Layer 2 of a small transformer language model trained on English Wikipedia (8 layers, counted from 0, width 128).
A neuron's activation on a vector x is SiLU(gate . x) times (in . x), where the dot is the dot product.

Input weights of the MLP neurons that the questions are about. A number n stands for n times 0.001.
n78 gate: 8 28 8 12 -53 186 -32 76 -98 181 144 43 70 125 101 -68 -35 150 160 92 -102 -182 -28 130 176 145 62 -82 23 114 -90 152 -23 4 24 -142 -77 64 -200 -137 79 -24 12 -207 -250 78 129 8 -437 -15 157 -73 -96 -52 8 -83 -33 114 152 -66 -57 -256 -205 -160 -98 156 -135 54 4 192 295 -195 254 -65 -329 38 -68 -180 -50 249 159 -53 47 109 15 163 106 122 92 -12 102 -17 -27 -11 -161 137 -16 -122 59 -51 -65 -204 -75 68 -36 40 394 -91 4 -50 -26 -216 -12 12 107 -20 -293 176 -65 92 -118 45 -8 -139 -98 -275 44 65
n89 gate: -13 183 4 -128 209 40 103 265 185 -99 -213 63 -243 154 352 -38 34 -217 -218 -39 9 81 -30 -126 -42 33 -171 -105 75 -59 -83 40 -32 42 -17 27 -115 -197 -138 4 54 -83 -158 -168 -46 -42 37 -101 54 -187 -186 17 136 64 -43 -275 -35 -153 37 162 78 -60 -106 -224 -13 340 -207 137 62 -80 121 56 -209 -26 175 124 -98 17 -90 -298 58 94 -171 143 -119 270 123 -166 4 -211 68 -36 58 107 186 -225 97 -18 -85 -315 -237 219 210 -95 -47 -230 158 58 -51 -153 155 13 103 89 -4 -115 85 -55 -205 -189 -45 53 -99 30 -25 -275 -150 -187
n105 gate: 70 -70 -151 111 144 -68 -73 19 0 361 287 -152 100 -244 -52 69 93 136 63 156 -150 -107 -89 104 181 -29 42 173 112 13 -154 -18 -252 -321 210 -368 -116 -176 52 -151 -78 61 58 8 316 -34 107 -13 -171 85 -4 -44 -173 68 -34 59 88 -34 225 92 178 142 -93 -220 -97 -95 40 -262 71 -122 -237 -163 51 -222 -151 69 -53 -76 -208 -260 79 225 -96 -139 74 158 -361 26 -116 -70 -348 107 146 135 85 -100 160 13 221 4 -9 -108 101 9 -4 -4 46 -107 -17 -99 -191 188 -78 -114 -190 -77 -26 42 58 -43 -8 18 190 -82 102 -4 21 61
n194 gate: 67 288 -109 -204 -169 65 -66 155 -19 -101 89 125 -14 0 102 -46 -23 46 148 -90 64 -12 31 86 -49 -19 140 -95 -176 276 -28 -40 11 95 -177 223 -7 -247 109 -46 84 -170 -7 61 -281 -80 55 167 -36 -242 -130 106 -63 228 23 -4 12 -119 7 87 -183 -78 307 -140 -49 -191 24 71 -98 72 162 66 -139 -185 162 87 -55 -137 -123 226 -75 -74 79 8 -52 24 153 -200 -90 -56 161 97 -105 -82 31 -16 -106 -16 92 28 147 191 -171 -117 66 176 -83 -105 -289 37 -18 149 -16 23 264 -123 142 179 163 -121 78 -112 -136 8 164 -80 -243 95
n212 gate: 53 90 182 -80 188 -71 -28 14 174 152 -27 4 161 61 110 250 134 -96 -8 179 17 32 295 68 -170 237 75 24 -47 -356 -33 -58 57 282 -41 -156 -70 129 -28 -154 77 -74 -8 178 129 -32 -104 -32 -25 -57 -80 4 81 121 -77 -100 -58 -88 -46 216 221 97 -4 97 206 4 -108 78 231 28 -215 214 105 53 15 -169 -8 12 -307 -157 -98 92 -221 61 27 25 -152 272 -78 145 -48 -55 203 78 -92 -28 -48 215 72 55 -41 -24 -15 -4 48 -123 -16 260 56 34 -229 13 -4 278 89 -72 -128 -91 70 170 181 108 16 153 151 152 -354 -181
n236 gate: -207 -37 88 144 -175 4 93 -154 -4 74 65 20 339 -61 -77 -168 -75 -36 67 -109 206 -120 151 -279 -240 -73 -27 -292 -58 127 53 -46 -140 95 61 101 -85 76 230 55 200 -193 -144 -31 -66 169 -84 24 -34 129 71 20 -73 8 293 -56 136 107 84 -90 -62 -48 -17 -73 59 -177 58 89 -292 -185 -8 -313 68 -139 221 52 210 -20 -13 0 113 111 -35 -122 8 -97 12 -123 74 -91 -91 63 -23 -4 131 190 79 -156 -8 22 -140 -133 -4 24 -293 309 23 -154 -140 207 -104 -121 101 -63 -30 -192 -319 201 -15 65 12 -54 -56 24 -107 -52 -4 -229
n237 gate: 136 -166 37 -110 -83 -65 -180 89 68 276 121 -100 -76 -120 203 53 240 -89 -44 127 -121 -69 89 254 -309 63 103 84 55 -57 -63 383 89 184 -191 -179 -24 53 168 -12 -92 -33 123 108 -103 -104 74 -40 -55 -158 -12 -87 51 41 20 -97 -50 61 -109 44 149 189 50 -209 209 29 -118 -91 -24 72 -34 -90 -16 -108 -19 114 -62 176 -224 -159 44 8 -24 285 -8 -39 149 -12 304 -101 65 136 150 -94 -350 99 -192 -29 4 -67 29 -86 -4 194 286 -33 -135 -68 -130 -47 91 -157 -151 -52 173 37 114 -104 -23 -123 -125 -202 -324 -45 -32 331 69 104
n240 gate: 143 10 118 191 91 -136 -5 -16 276 209 81 32 -131 -129 -148 -89 184 159 -28 71 145 131 274 -203 -92 -59 -27 -93 -50 -186 -125 170 498 -111 -105 -118 -153 -150 203 -106 64 125 86 -14 -304 -239 -90 -124 221 -53 143 225 72 309 395 -79 -14 209 27 -197 154 -52 126 -213 -5 -33 251 -9 36 369 -64 0 -328 -134 -4 -176 -40 -111 -144 -106 14 -152 156 29 -216 -282 158 200 -291 -5 -9 -279 23 9 5 90 189 -19 9 -13 -169 -198 -106 -171 174 -143 23 200 -42 -138 -22 -64 -28 102 82 23 -98 305 50 104 -85 0 5 -212 79 -237 -14 -5
n78 in: 48 167 -108 -26 189 206 100 87 -106 -88 -219 34 101 181 -35 91 -229 -112 -17 126 -36 60 -38 -87 -72 62 143 230 101 103 106 121 90 123 -35 317 -87 56 204 -157 -16 -292 -163 -276 -126 102 37 -152 113 -213 -81 190 54 52 212 0 -155 -69 -41 -139 137 -278 187 209 166 252 147 75 239 9 86 78 48 356 374 -204 -107 8 -37 -71 -143 29 207 -118 33 -73 -34 240 -13 -62 -17 -135 -67 -52 -34 -192 -21 -430 4 -71 -89 -52 -4 79 -117 44 88 -9 -78 -73 209 338 69 34 52 -159 95 251 -129 -4 -29 -103 -83 -87 90 34 168 141
n89 in: 79 0 5 -18 -177 -9 -5 232 50 -31 140 153 -111 0 -65 -179 -68 -55 -68 403 113 -46 -5 -97 -117 31 -273 -91 343 36 -240 246 113 81 -84 159 -163 193 60 158 75 155 4 -221 -22 -54 13 -171 14 -235 -149 140 49 183 170 -127 122 -128 -66 237 -40 139 161 153 -126 5 66 0 -134 -239 77 -184 252 -107 -371 138 -101 81 -15 118 -85 136 -22 23 137 -164 -309 14 -138 -85 91 -62 -31 -42 154 236 -131 -141 -132 -151 -118 -222 39 348 -230 107 -223 -277 -5 319 68 91 92 -109 13 -142 356 81 57 245 114 -14 -120 -87 313 27 46 33
n105 in: -224 121 -197 -37 266 -130 119 -139 -165 -178 -180 64 -34 116 -195 -45 257 -89 52 37 -63 143 20 207 8 228 100 64 147 20 -13 -127 201 76 167 -73 -185 139 62 52 -11 109 -139 -185 -63 172 -90 8 -188 47 190 58 252 -65 8 -170 -4 8 90 -151 -79 119 164 54 20 -12 173 174 -195 -20 -98 347 102 183 -97 40 175 -56 65 29 171 12 52 112 -20 -181 105 20 67 -126 381 106 -171 109 -153 66 -20 34 256 -89 -63 -53 54 231 -25 174 76 89 179 275 8 -47 -119 -73 260 -61 191 77 31 -45 -184 0 103 131 141 125 -118 42
n194 in: 89 136 96 145 72 -245 79 -51 -61 56 119 61 -54 0 4 -175 -86 170 -8 13 -26 340 173 0 348 96 8 -209 36 12 -4 -77 -67 41 191 -78 -48 -125 -222 24 60 68 -109 74 -105 -8 123 65 -122 99 -152 -195 -208 116 192 21 -137 4 139 57 -132 134 43 -63 -156 201 -261 -48 113 41 -348 12 67 110 178 -116 -16 57 -48 -94 8 143 4 -59 -56 289 4 124 129 252 190 -82 32 265 329 97 -233 -47 -21 129 -86 -71 176 -147 171 -198 -8 117 58 -88 -128 130 -25 156 8 -269 240 127 -80 59 147 103 34 -379 172 -16 58 -34
n212 in: -279 -101 -86 73 96 -353 -125 -229 181 -179 213 -34 116 -29 -100 -77 93 90 -76 17 -49 128 132 -82 4 198 -80 -186 -12 -149 -79 35 -122 63 -92 -13 -207 -202 -155 -257 -284 -110 -154 -152 -4 214 12 -25 36 191 -93 -263 91 43 -82 -447 -119 85 -4 -17 -70 -169 -57 -246 -93 155 97 -17 -54 -139 -40 -77 34 148 102 346 -147 148 54 88 -75 -82 180 61 103 127 -111 128 129 119 140 174 204 40 64 -74 -55 35 128 149 40 -86 65 -143 172 70 -104 -130 90 68 -204 -27 108 -93 44 -64 38 -140 -120 -177 255 -257 229 -163 216 64 107 66
n236 in: -174 -24 209 -74 28 177 -158 -49 -168 -58 80 118 -39 -84 -56 111 5 -193 -214 -93 114 92 133 137 -155 -134 172 -265 31 -161 14 14 13 -36 203 -131 205 -74 -168 -227 197 313 103 9 -72 -136 111 -91 170 -149 -151 24 -94 -83 -46 -92 228 115 -111 59 187 103 -29 -201 64 -89 -181 130 -18 -109 77 -79 -384 -57 137 -119 -62 -141 -103 -109 284 -97 -176 -28 -418 -93 60 -133 328 33 257 -116 -369 -68 279 -164 -227 -52 46 -4 62 182 -100 -61 -158 -42 5 -135 106 0 -138 -121 302 -37 -64 -166 60 119 -142 -14 -142 10 -168 -93 -46 -394 264 -283
n237 in: -9 26 -213 -143 -224 -127 -38 -15 -325 -29 126 -188 79 -16 116 -153 171 46 87 261 -13 -144 247 174 142 -12 66 -201 62 -126 135 140 225 21 48 -36 -94 -123 166 79 8 -22 152 112 53 -137 81 -307 102 4 -130 82 -8 -76 -123 227 196 -93 -101 -116 -8 -47 -118 -282 75 -17 271 33 -128 -271 270 -161 -30 22 93 18 40 117 -94 -144 -144 -186 -37 -43 110 -152 118 55 271 -96 13 225 33 -258 -109 180 58 83 -80 -124 -109 -107 4 34 110 -181 -375 -207 203 -232 166 -84 -21 -54 -47 291 84 88 -151 0 53 -79 -209 -17 -96 101 72 43
n240 in: -200 -141 -167 94 40 -55 222 38 -202 188 -45 183 129 98 108 59 12 20 19 0 341 146 -188 -109 -27 -126 -89 8 92 -114 -110 172 -41 -109 -20 -29 -167 51 16 35 -75 -61 84 155 -54 -287 170 -159 153 135 27 93 -194 -118 63 -86 235 78 -94 -42 -95 -24 -106 183 62 -72 -20 127 -38 51 17 47 -111 -249 68 -361 162 144 84 28 108 45 -23 92 -87 -17 192 177 107 150 122 49 -77 37 -39 132 109 -158 63 159 -4 -354 -130 -4 230 32 -27 -86 319 42 99 128 -195 109 226 79 228 -55 -80 40 -38 -45 80 95 -238 117 -162 -28

Each question shows a token from some text and the vector x that enters the MLP there. A number n stands for n times 0.0064.

" North": -11 15 36 -58 -122 103 -67 -111 -117 94 -97 51 146 -124 75 -140 102 114 57 127 -40 22 47 55 -98 97 -56 -72 108 -59 -111 55 68 -79 9 -89 47 57 111 72 134 41 -14 71 29 62 -111 89 34 80 -24 -5 -48 88 4 -5 5 43 41 81 91 4 -99 65 12 125 67 -18 91 -74 67 48 -89 66 -103 -77 0 -134 174 161 132 -134 -54 -54 -14 -38 151 -2 -10 -1 -46 103 -15 37 62 -83 -110 -154 -24 -15 -64 -15 119 -114 42 -3 -160 -147 -31 -12 46 -33 -26 22 -59 -200 170 -11 -5 -160 17 35 17 -82 93 -97 7 -74
Which of these neurons fires most? n236

" the": -43 71 22 -77 -108 78 -72 -33 -8 345 -27 70 58 59 10 -110 66 32 -55 11 34 -58 -54 2 -68 41 -141 8 117 -116 40 42 135 -216 39 -21 61 22 77 22 -75 26 15 -54 25 19 8 6 -8 103 2 10 1 57 -27 119 51 5 -31 -40 -61 -79 -54 17 9 -24 8 -22 22 27 63 32 -32 -24 -45 -94 76 40 50 9 0 35 63 24 -117 -97 157 32 -39 83 -30 -29 -46 111 159 95 18 -78 -2 29 18 -24 126 -37 -42 -161 0 -10 -110 -20 91 12 -191 47 70 -13 41 -60 105 -25 25 -4 -8 -113 78 -66 58 -78
Which of these neurons fires most? n240

".": 40 100 -32 -99 -50 11 -47 -90 -15 107 -156 42 57 64 -64 -20 -45 -76 -11 60 80 -108 -52 6 -7 126 -79 -112 -47 -119 120 25 -43 -34 41 -54 130 6 182 16 -221 54 14 -53 -34 5 31 81 128 70 -28 16 -40 65 47 21 92 -8 -25 169 79 55 -71 -9 14 76 -41 -8 29 80 146 38 -101 19 -31 29 168 16 95 14 19 134 109 -27 -86 35 21 -40 45 118 -63 -45 -78 94 -18 163 79 -148 -9 147 19 120 172 26 153 -174 24 -26 3 17 84 68 -228 13 -83 15 68 -59 146 5 115 -62 -3 18 77 -66 65 -41
Which of these neurons fires most? n105

"ins": -5 -25 14 21 -74 69 59 -294 -21 14 -241 -59 -3 24 9 127 186 -62 -6 52 87 51 -77 24 -106 118 -64 -9 144 -21 60 14 -30 -38 61 -68 118 -45 6 107 -209 -2 -42 -64 -98 38 -40 -146 151 63 -69 37 -76 54 100 132 14 7 -19 112 33 -65 -60 29 -14 -107 -48 -3 103 99 187 -15 95 40 -41 50 55 -61 123 14 90 -77 60 -158 -76 40 -21 -152 113 63 -31 -58 56 -25 111 -15 -12 34 23 135 -31 -13 82 30 22 -289 -233 -72 -166 33 -120 -93 -17 115 58 -23 119 -32 -3 25 98 -50 -9 -74 7 -163 70 98
The most active neuron and its activation: n105, at about 0.19

" of": 32 -70 -52 -120 -31 0 23 -125 -14 225 -44 35 80 138 -53 -37 -11 -51 -8 -64 -73 74 -149 112 -11 190 -136 -91 68 63 60 -60 147 -158 -48 -34 63 17 131 -21 -161 116 37 -22 54 -4 -139 -3 118 -23 -73 133 50 -38 -26 -49 10 -27 26 33 73 -24 -91 23 42 14 94 77 63 -32 -52 11 -21 -26 -114 9 75 -21 32 64 27 135 177 -58 -202 34 78 32 53 -35 2 94 63 154 -29 -26 73 -90 -20 58 38 84 116 101 94 -63 -91 -39 99 84 -1 -73 -64 148 -134 -29 70 -84 -25 33 23 -11 -71 -69 157 -5 -3 -54
The two highest activations, in order: n105, n240

" representing": 6 3 58 -92 -72 26 6 -44 -45 264 -57 63 -30 86 10 6 160 7 15 -4 29 49 -28 58 -55 262 -171 -73 -8 -84 83 -113 70 -156 -48 -114 -30 -25 157 51 -59 75 -107 -33 -22 0 -131 3 10 -71 0 38 45 -37 39 -47 76 -73 -37 50 75 23 -91 50 12 -44 100 -24 139 74 4 -23 -75 -12 -23 91 -9 -3 85 188 6 142 86 -39 -153 -40 30 122 62 55 -4 49 54 130 -6 -56 -3 -53 -24 170 134 112 44 3 107 -85 -2 -74 103 83 -27 30 -56 115 -167 -43 19 -52 -57 60 27 34 -41 -127 119 87 -89 -40
The two highest activations, in order: n212, n240

"is": 41 4 -24 -42 -37 118 -3 -266 -20 -27 -132 -41 -24 94 -88 37 -14 -35 -69 119 127 -127 -166 65 -110 72 -49 22 96 -56 169 37 69 -23 50 9 86 -98 -5 164 -249 71 40 -19 -112 60 -6 38 86 65 22 125 62 58 55 132 -40 12 -107 165 16 -124 9 -68 -31 -101 70 50 59 6 75 -52 43 60 26 56 133 -11 76 57 -50 82 43 -67 -40 -36 4 -105 -29 58 -86 7 76 54 164 -59 -90 -63 42 117 32 5 -40 143 2 -314 -268 25 -113 -99 -67 21 -31 109 -25 12 74 -102 -8 -51 19 -102 -40 -138 47 -77 119 23
Which of these neurons fires most? n105

" General": 35 113 1 -23 -183 143 11 -22 -103 36 -8 -44 103 -70 64 -193 83 148 -59 7 -50 58 45 174 -132 41 -215 46 90 -55 60 61 135 -86 8 -49 78 -71 23 100 -220 136 134 -48 -63 -75 -70 43 16 23 -83 73 -38 -27 25 110 33 -63 -100 65 -46 70 -60 -24 12 -11 -12 -45 -27 25 49 -87 77 -30 75 97 164 45 17 180 7 66 71 -87 -73 19 137 42 -17 116 69 65 26 55 -53 -14 -72 -14 9 163 1 88 93 50 42 -272 63 148 9 57 4 -3 25 80 -182 82 -17 122 88 11 -90 69 -35 48 109 -36 -66 11
Which of these neurons fires most? n237

"gress": -64 -49 23 35 -135 125 54 -13 7 106 -26 -82 33 72 50 4 48 -64 -28 -53 64 -33 -18 69 -144 30 58 106 90 -52 34 -63 40 -8 129 -189 -51 -83 74 86 -187 183 -80 -93 -119 172 -182 -149 30 53 5 91 -109 -115 -66 60 90 -72 -32 81 -37 -122 -26 116 -37 5 -65 -13 91 62 69 -40 -72 41 -33 116 153 -7 94 144 -102 -76 20 -132 66 -19 37 -105 -28 4 -7 11 45 36 -16 22 -111 -84 65 52 11 93 -34 72 136 -212 -108 50 -73 -23 -105 68 18 103 -43 6 42 -66 -10 -100 68 -103 88 -151 125 44 9 121
The most active neuron and its activation: n236, at about 0.15

" on": 60 -122 -22 -11 -55 -17 -8 -139 -51 269 -164 134 41 142 -20 -43 2 8 57 -95 -50 34 -78 96 42 99 -115 -61 -12 49 31 -172 95 -115 -32 -9 9 -43 84 -28 -203 91 -14 2 154 6 2 57 66 19 42 154 -10 -66 28 -110 57 -63 -40 65 139 -43 -69 38 -23 29 17 -44 93 -45 2 32 -14 -34 -42 4 44 -99 112 107 108 100 139 -53 -7 16 111 33 71 58 25 134 106 162 65 3 -35 -43 -9 69 37 78 100 111 127 -52 15 -32 -7 119 -126 -56 -81 27 -53 -3 -39 -178 -43 -16 -76 -44 -57 -57 84 -54 1 -89
The most active neuron and its activation: n105, at about 0.29

"ept": -94 -34 -20 -12 -95 58 -67 -75 78 91 -135 -208 17 -24 122 -88 26 -19 30 -10 85 -103 -64 72 -129 77 -55 63 80 45 15 -67 50 -36 -97 -13 95 -55 32 63 -98 76 -22 -85 48 120 -94 -106 9 61 -47 144 66 -10 5 54 189 10 -146 111 4 29 -31 14 17 -8 28 12 113 58 89 24 122 -56 -26 -35 -70 53 65 42 57 29 -20 -63 42 112 76 -92 -27 133 -13 3 25 61 80 110 5 -105 7 204 -9 201 -62 147 -121 -336 -123 -81 36 -25 12 -16 83 42 -98 -76 85 58 -3 -141 79 -93 -99 -136 19 -25 212 42
Which of these neurons fires most? n237

"ylvania": -4 48 -7 -81 -67 191 66 -87 -74 49 -88 -106 38 -46 -27 21 56 -5 -26 44 6 -44 -16 91 -101 153 -9 -117 58 -108 146 -35 113 -51 21 -113 69 -40 16 101 -11 117 -85 -56 -175 -3 -65 37 -119 60 17 55 86 50 32 95 -5 -89 -40 91 -31 -15 -30 49 -75 63 -55 -166 110 71 61 37 94 -138 -42 68 29 -29 106 232 53 75 -77 -119 21 -56 45 -28 6 -16 -28 -32 -25 44 97 64 -84 -191 -34 146 -10 87 46 -28 111 -415 -166 -70 20 1 -18 58 -48 -73 -82 -65 36 54 55 37 69 -90 96 -100 131 -110 97 52
The three highest activations, in order: n212, n194, n105

" following": 7 79 -118 -42 -76 13 -141 -46 -147 137 -111 119 -7 112 -75 -23 1 8 33 -45 -17 7 39 161 -183 167 -32 -136 -27 -44 123 15 124 -90 -85 -185 65 57 78 9 -144 97 -74 -17 41 61 -10 -30 15 16 -6 80 29 -47 -41 -85 63 -23 47 36 137 43 -98 115 34 -105 164 43 -100 27 -16 40 -49 25 -26 28 -5 96 -36 5 159 -87 123 -76 -108 114 84 -20 -8 -42 94 54 34 27 3 -57 18 -35 -65 175 206 51 73 119 -76 -112 -6 -133 105 42 -68 106 -106 103 -101 10 91 14 -87 73 -58 -44 -45 17 41 -109 74 -17
The two highest activations, in order: n237, n194

" produc": -95 52 75 4 -51 121 12 46 40 88 -96 7 -69 -64 30 32 53 89 -71 -53 132 -12 -79 92 36 70 -63 105 42 59 110 17 10 -100 -19 -33 14 -129 32 -115 -317 6 -12 -96 84 97 -68 -75 -22 -33 49 186 -19 -28 -34 126 132 -31 132 -13 -1 -111 -37 132 -88 -151 134 -36 -146 69 94 -5 11 -85 47 175 -10 -84 140 92 -16 -52 43 -59 -114 31 -28 2 -19 -29 120 45 140 140 104 79 -6 49 -17 246 3 96 -4 74 -26 69 -109 -126 25 -19 -73 -18 -82 20 -129 60 -49 -11 140 -90 -45 20 146 -62 93 -51 -165 162
Which of these neurons fires most? n105

" she": 19 3 58 -53 94 59 -98 -101 -2 114 -3 -63 71 76 -185 92 98 112 71 -167 17 -50 86 -98 0 86 -75 19 122 37 211 -13 81 -126 91 48 -31 27 144 -10 -222 -19 34 -32 -87 -28 79 46 -33 119 120 -19 -20 99 -73 36 111 0 18 37 -47 -103 -60 -57 33 -5 12 -103 -48 4 59 -49 -48 67 -3 66 109 -71 -1 132 143 19 -91 -134 -80 -15 76 -209 114 -6 -29 37 -8 65 210 -29 17 57 4 36 182 39 23 77 -51 -142 -137 -66 50 62 169 -6 -42 104 70 -58 133 79 42 -30 86 89 14 -71 55 -141 4 -27
Which of these neurons fires most? n236

"vironment": 45 56 57 14 -85 176 40 -223 123 58 -54 28 35 -10 -50 -48 259 128 27 -69 -42 -57 65 67 -24 54 -100 8 72 9 -15 200 26 -16 -11 -145 122 -124 -16 121 -200 113 -11 -87 -121 82 -97 -40 69 -9 -142 128 88 -121 34 102 -46 66 34 -35 32 -60 -20 46 79 -28 -30 3 -90 -32 101 83 10 -132 32 19 21 -39 197 63 -23 108 35 -87 66 -16 60 -37 -23 18 26 156 -21 -10 14 21 18 -79 53 125 43 106 4 74 79 -310 -17 45 -99 -47 1 121 56 -25 -92 26 36 57 81 -8 27 -45 198 -47 194 -60 58 192
Which of these neurons fires most? n236

" emb": -17 30 175 15 62 -114 -192 -25 63 96 -2 -5 146 -83 69 -36 48 11 -62 8 162 -56 50 113 -124 -40 -23 57 212 -67 84 162 53 -79 79 29 -11 -173 197 40 -46 -27 -77 -132 28 13 -25 45 47 18 21 52 -75 -109 68 42 30 -132 20 24 3 -108 -63 44 42 -99 -47 68 -100 18 -14 107 -43 -58 -40 -32 -17 5 208 15 -62 -15 83 50 13 229 1 -73 38 62 -52 56 -109 76 107 66 103 19 -57 128 62 120 -44 -39 -33 -10 -104 -137 47 -72 103 32 34 21 -92 -31 -30 244 30 -78 -73 97 173 59 99 -152 33 -53
The two highest activations, in order: n236, n240

",": 5 20 105 -30 -50 44 -22 -159 -65 122 -150 -30 119 59 -112 -22 70 -12 -27 -13 30 -57 -56 -77 39 95 21 -79 84 -27 33 60 77 -107 44 11 70 36 142 -4 -267 122 -224 -17 0 43 -104 57 40 17 -124 82 56 3 -13 108 189 32 -92 2 19 15 -79 32 84 5 31 64 99 -6 19 -10 35 25 -175 -3 154 -1 55 9 121 -40 110 -23 -77 25 -21 -13 -21 20 -79 94 -13 179 41 75 -39 -18 -57 63 23 113 148 30 13 -166 -158 86 22 4 -5 86 -217 23 -44 -82 77 -101 75 -4 35 3 -106 -80 114 -124 12 -12
Which of these neurons fires most? n78

"a": -54 23 12 -115 54 219 -54 -48 -47 22 -83 -88 14 10 -76 2 -28 8 -82 21 132 -61 -21 121 -139 124 -128 -38 115 -116 83 -4 177 -59 62 62 156 -22 -37 -51 -139 57 -103 -59 -133 13 29 124 102 134 -30 -46 81 14 22 87 36 -39 -69 114 -55 -72 -96 45 -95 -99 82 7 -46 -21 52 -77 13 73 -36 -16 86 10 27 133 128 160 67 -105 19 34 69 -33 -43 18 -108 16 29 94 21 60 60 -110 46 18 -22 23 26 27 -1 -378 -240 -44 94 -30 2 -20 -12 43 -117 -6 119 -119 33 -51 98 -43 -37 -98 113 -6 167 -58
The two highest activations, in order: n105, n240

" States": 53 -68 2 -128 -95 107 -84 -137 1 64 -138 -32 50 10 -75 -13 21 77 48 -146 67 25 -16 -23 -129 94 -101 -4 -35 76 44 157 90 2 45 -79 125 80 33 185 6 191 -74 -69 -113 -69 -116 24 92 136 -80 39 96 27 2 102 6 -6 -8 45 19 -41 -14 32 13 23 -70 -20 125 88 47 -46 33 -39 -2 -25 248 36 107 88 134 -24 24 -137 87 -39 43 -139 62 18 -11 -43 27 42 14 -15 15 -120 0 35 -22 65 213 -50 34 -304 -45 14 -45 35 3 -120 32 -54 -51 -160 83 -4 134 -44 158 62 8 13 99 -109 29 36
Which of these neurons fires most? n212

" and": 70 -98 21 -183 -67 -8 41 -70 -75 258 -78 40 39 129 -144 -82 83 -11 5 68 56 4 -39 -98 -59 75 -119 -23 33 53 27 10 143 -44 23 -50 76 -5 96 55 -236 69 -133 15 -43 58 -40 0 7 111 -40 88 11 6 14 163 133 -50 -89 98 50 0 -68 -16 12 36 55 -11 -26 47 19 42 -36 50 -75 48 100 12 -7 82 109 53 124 -42 -140 -128 -3 48 12 45 -45 62 43 118 94 -22 -4 -37 -91 80 30 133 116 143 101 -126 -85 -2 47 16 61 54 -180 0 -33 -43 73 -4 71 -45 -69 29 -40 -29 25 -202 -74 -92
The three highest activations, in order: n240, n212, n78

" former": 9 5 -73 -99 -69 44 -44 -12 -199 213 -38 75 112 46 -70 -39 11 68 -82 -38 106 -73 73 88 -81 143 -49 21 154 -111 100 -57 90 -102 82 -73 5 -18 71 23 -9 9 -35 -12 -81 -36 -104 32 -28 11 -25 50 -28 77 19 78 130 -62 -59 -25 -74 -99 -81 53 36 -107 10 -55 88 69 11 -34 -21 -113 -24 79 103 95 -9 130 59 -24 16 -41 -102 -55 111 -28 3 59 29 -40 -95 176 100 -48 13 -142 -20 165 45 91 214 -62 -1 -244 12 34 18 131 20 109 -76 82 -78 -105 -48 46 -9 63 20 63 36 37 62 -66 -89 3
The three highest activations, in order: n240, n236, n194

" Sw": 94 117 -128 -132 -47 73 -61 57 -55 101 -29 -102 32 -118 8 -87 96 145 16 18 -56 112 89 20 -86 104 6 -40 -2 67 80 117 -90 -90 55 -3 28 55 113 142 -15 25 -43 1 42 -12 -75 -40 -99 78 -2 -17 -114 50 -19 45 40 51 -68 -67 114 -44 -66 76 -66 32 15 39 15 87 48 97 -81 92 60 68 22 -36 36 243 99 48 79 -62 -102 55 19 56 -65 58 22 104 6 62 -43 178 -65 -101 -19 24 -2 -5 -8 -79 -49 -45 -23 16 11 173 123 -69 52 59 -51 -184 118 79 -115 -275 -7 9 16 -165 2 -127 26 -26
Which of these neurons fires most? n194

"5": -11 40 30 -42 -136 146 75 -123 20 60 -260 -63 54 2 13 -16 -8 -83 57 -13 57 -12 43 -139 -139 145 36 -12 117 -38 47 75 162 -76 6 -120 140 52 -68 15 -137 133 -86 -87 112 -37 -51 33 150 149 -10 -6 21 4 0 4 15 -75 -76 6 -32 -82 -115 18 -83 -103 45 22 -8 35 33 18 24 41 -105 -54 84 71 88 97 93 31 9 -89 -164 41 -23 -18 -79 -45 42 83 62 129 -41 40 39 -175 62 98 57 48 251 99 73 -127 -168 -52 152 68 80 -40 0 3 -9 0 35 -82 146 -4 80 -35 4 41 -4 -32 77 -35
The most active neuron and its activation: n194, at about 0.21

" State": 11 55 8 -104 -42 141 37 -110 -43 101 -103 45 87 -24 56 -130 136 159 -46 -67 -20 8 -26 65 -136 155 -111 -60 54 -62 4 148 66 -27 122 -88 35 -13 7 124 -11 66 -36 -124 -77 7 -163 81 47 138 4 24 -17 -78 35 96 141 -38 11 46 69 32 48 121 29 11 -91 48 164 17 -3 -108 -37 -13 -42 72 96 37 1 247 100 15 136 -135 35 0 108 -88 -47 69 45 25 74 11 -25 -92 -28 -130 -38 84 -29 -30 143 -186 34 -244 -58 -28 1 53 -36 -108 4 -1 -108 -28 105 9 148 -32 134 114 32 -82 96 -22 -38 -22
Which of these neurons fires most? n237

" traditional": -130 50 -21 -95 26 46 47 -44 -120 331 -72 5 29 -64 54 -18 68 -20 -82 18 92 -24 29 222 -143 52 -137 17 99 -76 34 -37 3 -78 18 -153 37 -59 67 -85 -125 52 -37 -17 31 24 -65 104 6 -10 -22 108 38 -18 -76 34 23 -61 -19 -90 -33 -58 -116 27 -16 -118 32 -77 68 -19 0 37 -69 -61 5 79 129 -9 137 39 32 -27 -38 4 -71 6 124 110 61 61 -45 29 -27 151 137 68 79 -36 -113 42 36 48 106 93 -16 -172 -54 -1 83 25 12 33 -54 21 -47 -96 -68 108 -44 26 28 44 1 -22 114 -47 -85 6
The most active neuron and its activation: n105, at about 0.48

" He": 30 95 31 -41 -79 11 -2 105 -25 139 -11 -61 -55 49 -179 59 13 68 -7 -52 -91 79 -39 -42 -55 58 -38 17 116 35 140 12 102 -53 -40 81 -3 57 154 -1 -246 53 2 -56 -117 15 62 -39 -183 108 22 -64 -88 75 -90 18 120 32 14 35 22 -62 -83 41 21 109 -57 -168 14 37 13 32 100 83 -7 15 132 -101 68 168 124 89 -52 -122 -134 -42 113 -62 16 -3 35 116 -33 20 123 16 -42 -21 -27 94 83 3 -42 -2 -84 -125 -165 49 38 27 224 -42 -78 67 87 -118 20 13 -4 -148 -25 -50 -43 -111 84 -236 101 14
Which of these neurons fires most? n78

"\n": 109 100 -60 -124 -137 41 -153 49 -31 116 -150 -69 182 68 -119 1 44 89 -103 38 -31 -1 -86 4 -87 142 -117 -88 79 60 135 50 116 -107 28 -20 42 -16 161 47 -284 51 67 10 16 -66 60 -60 18 12 18 96 -43 3 -145 12 -16 137 43 24 50 27 -138 -18 -6 -16 -82 -7 25 90 -105 -15 -87 91 -91 -31 8 30 103 -2 67 -13 95 -103 -130 5 42 -109 -11 65 -57 -63 100 227 104 39 -104 -141 -100 38 -30 -17 8 37 -18 19 8 9 -109 -12 -97 24 -49 -39 -53 -108 -21 -111 177 20 6 -87 -26 -27 57 -27 48 -33
Which of these neurons fires most? n212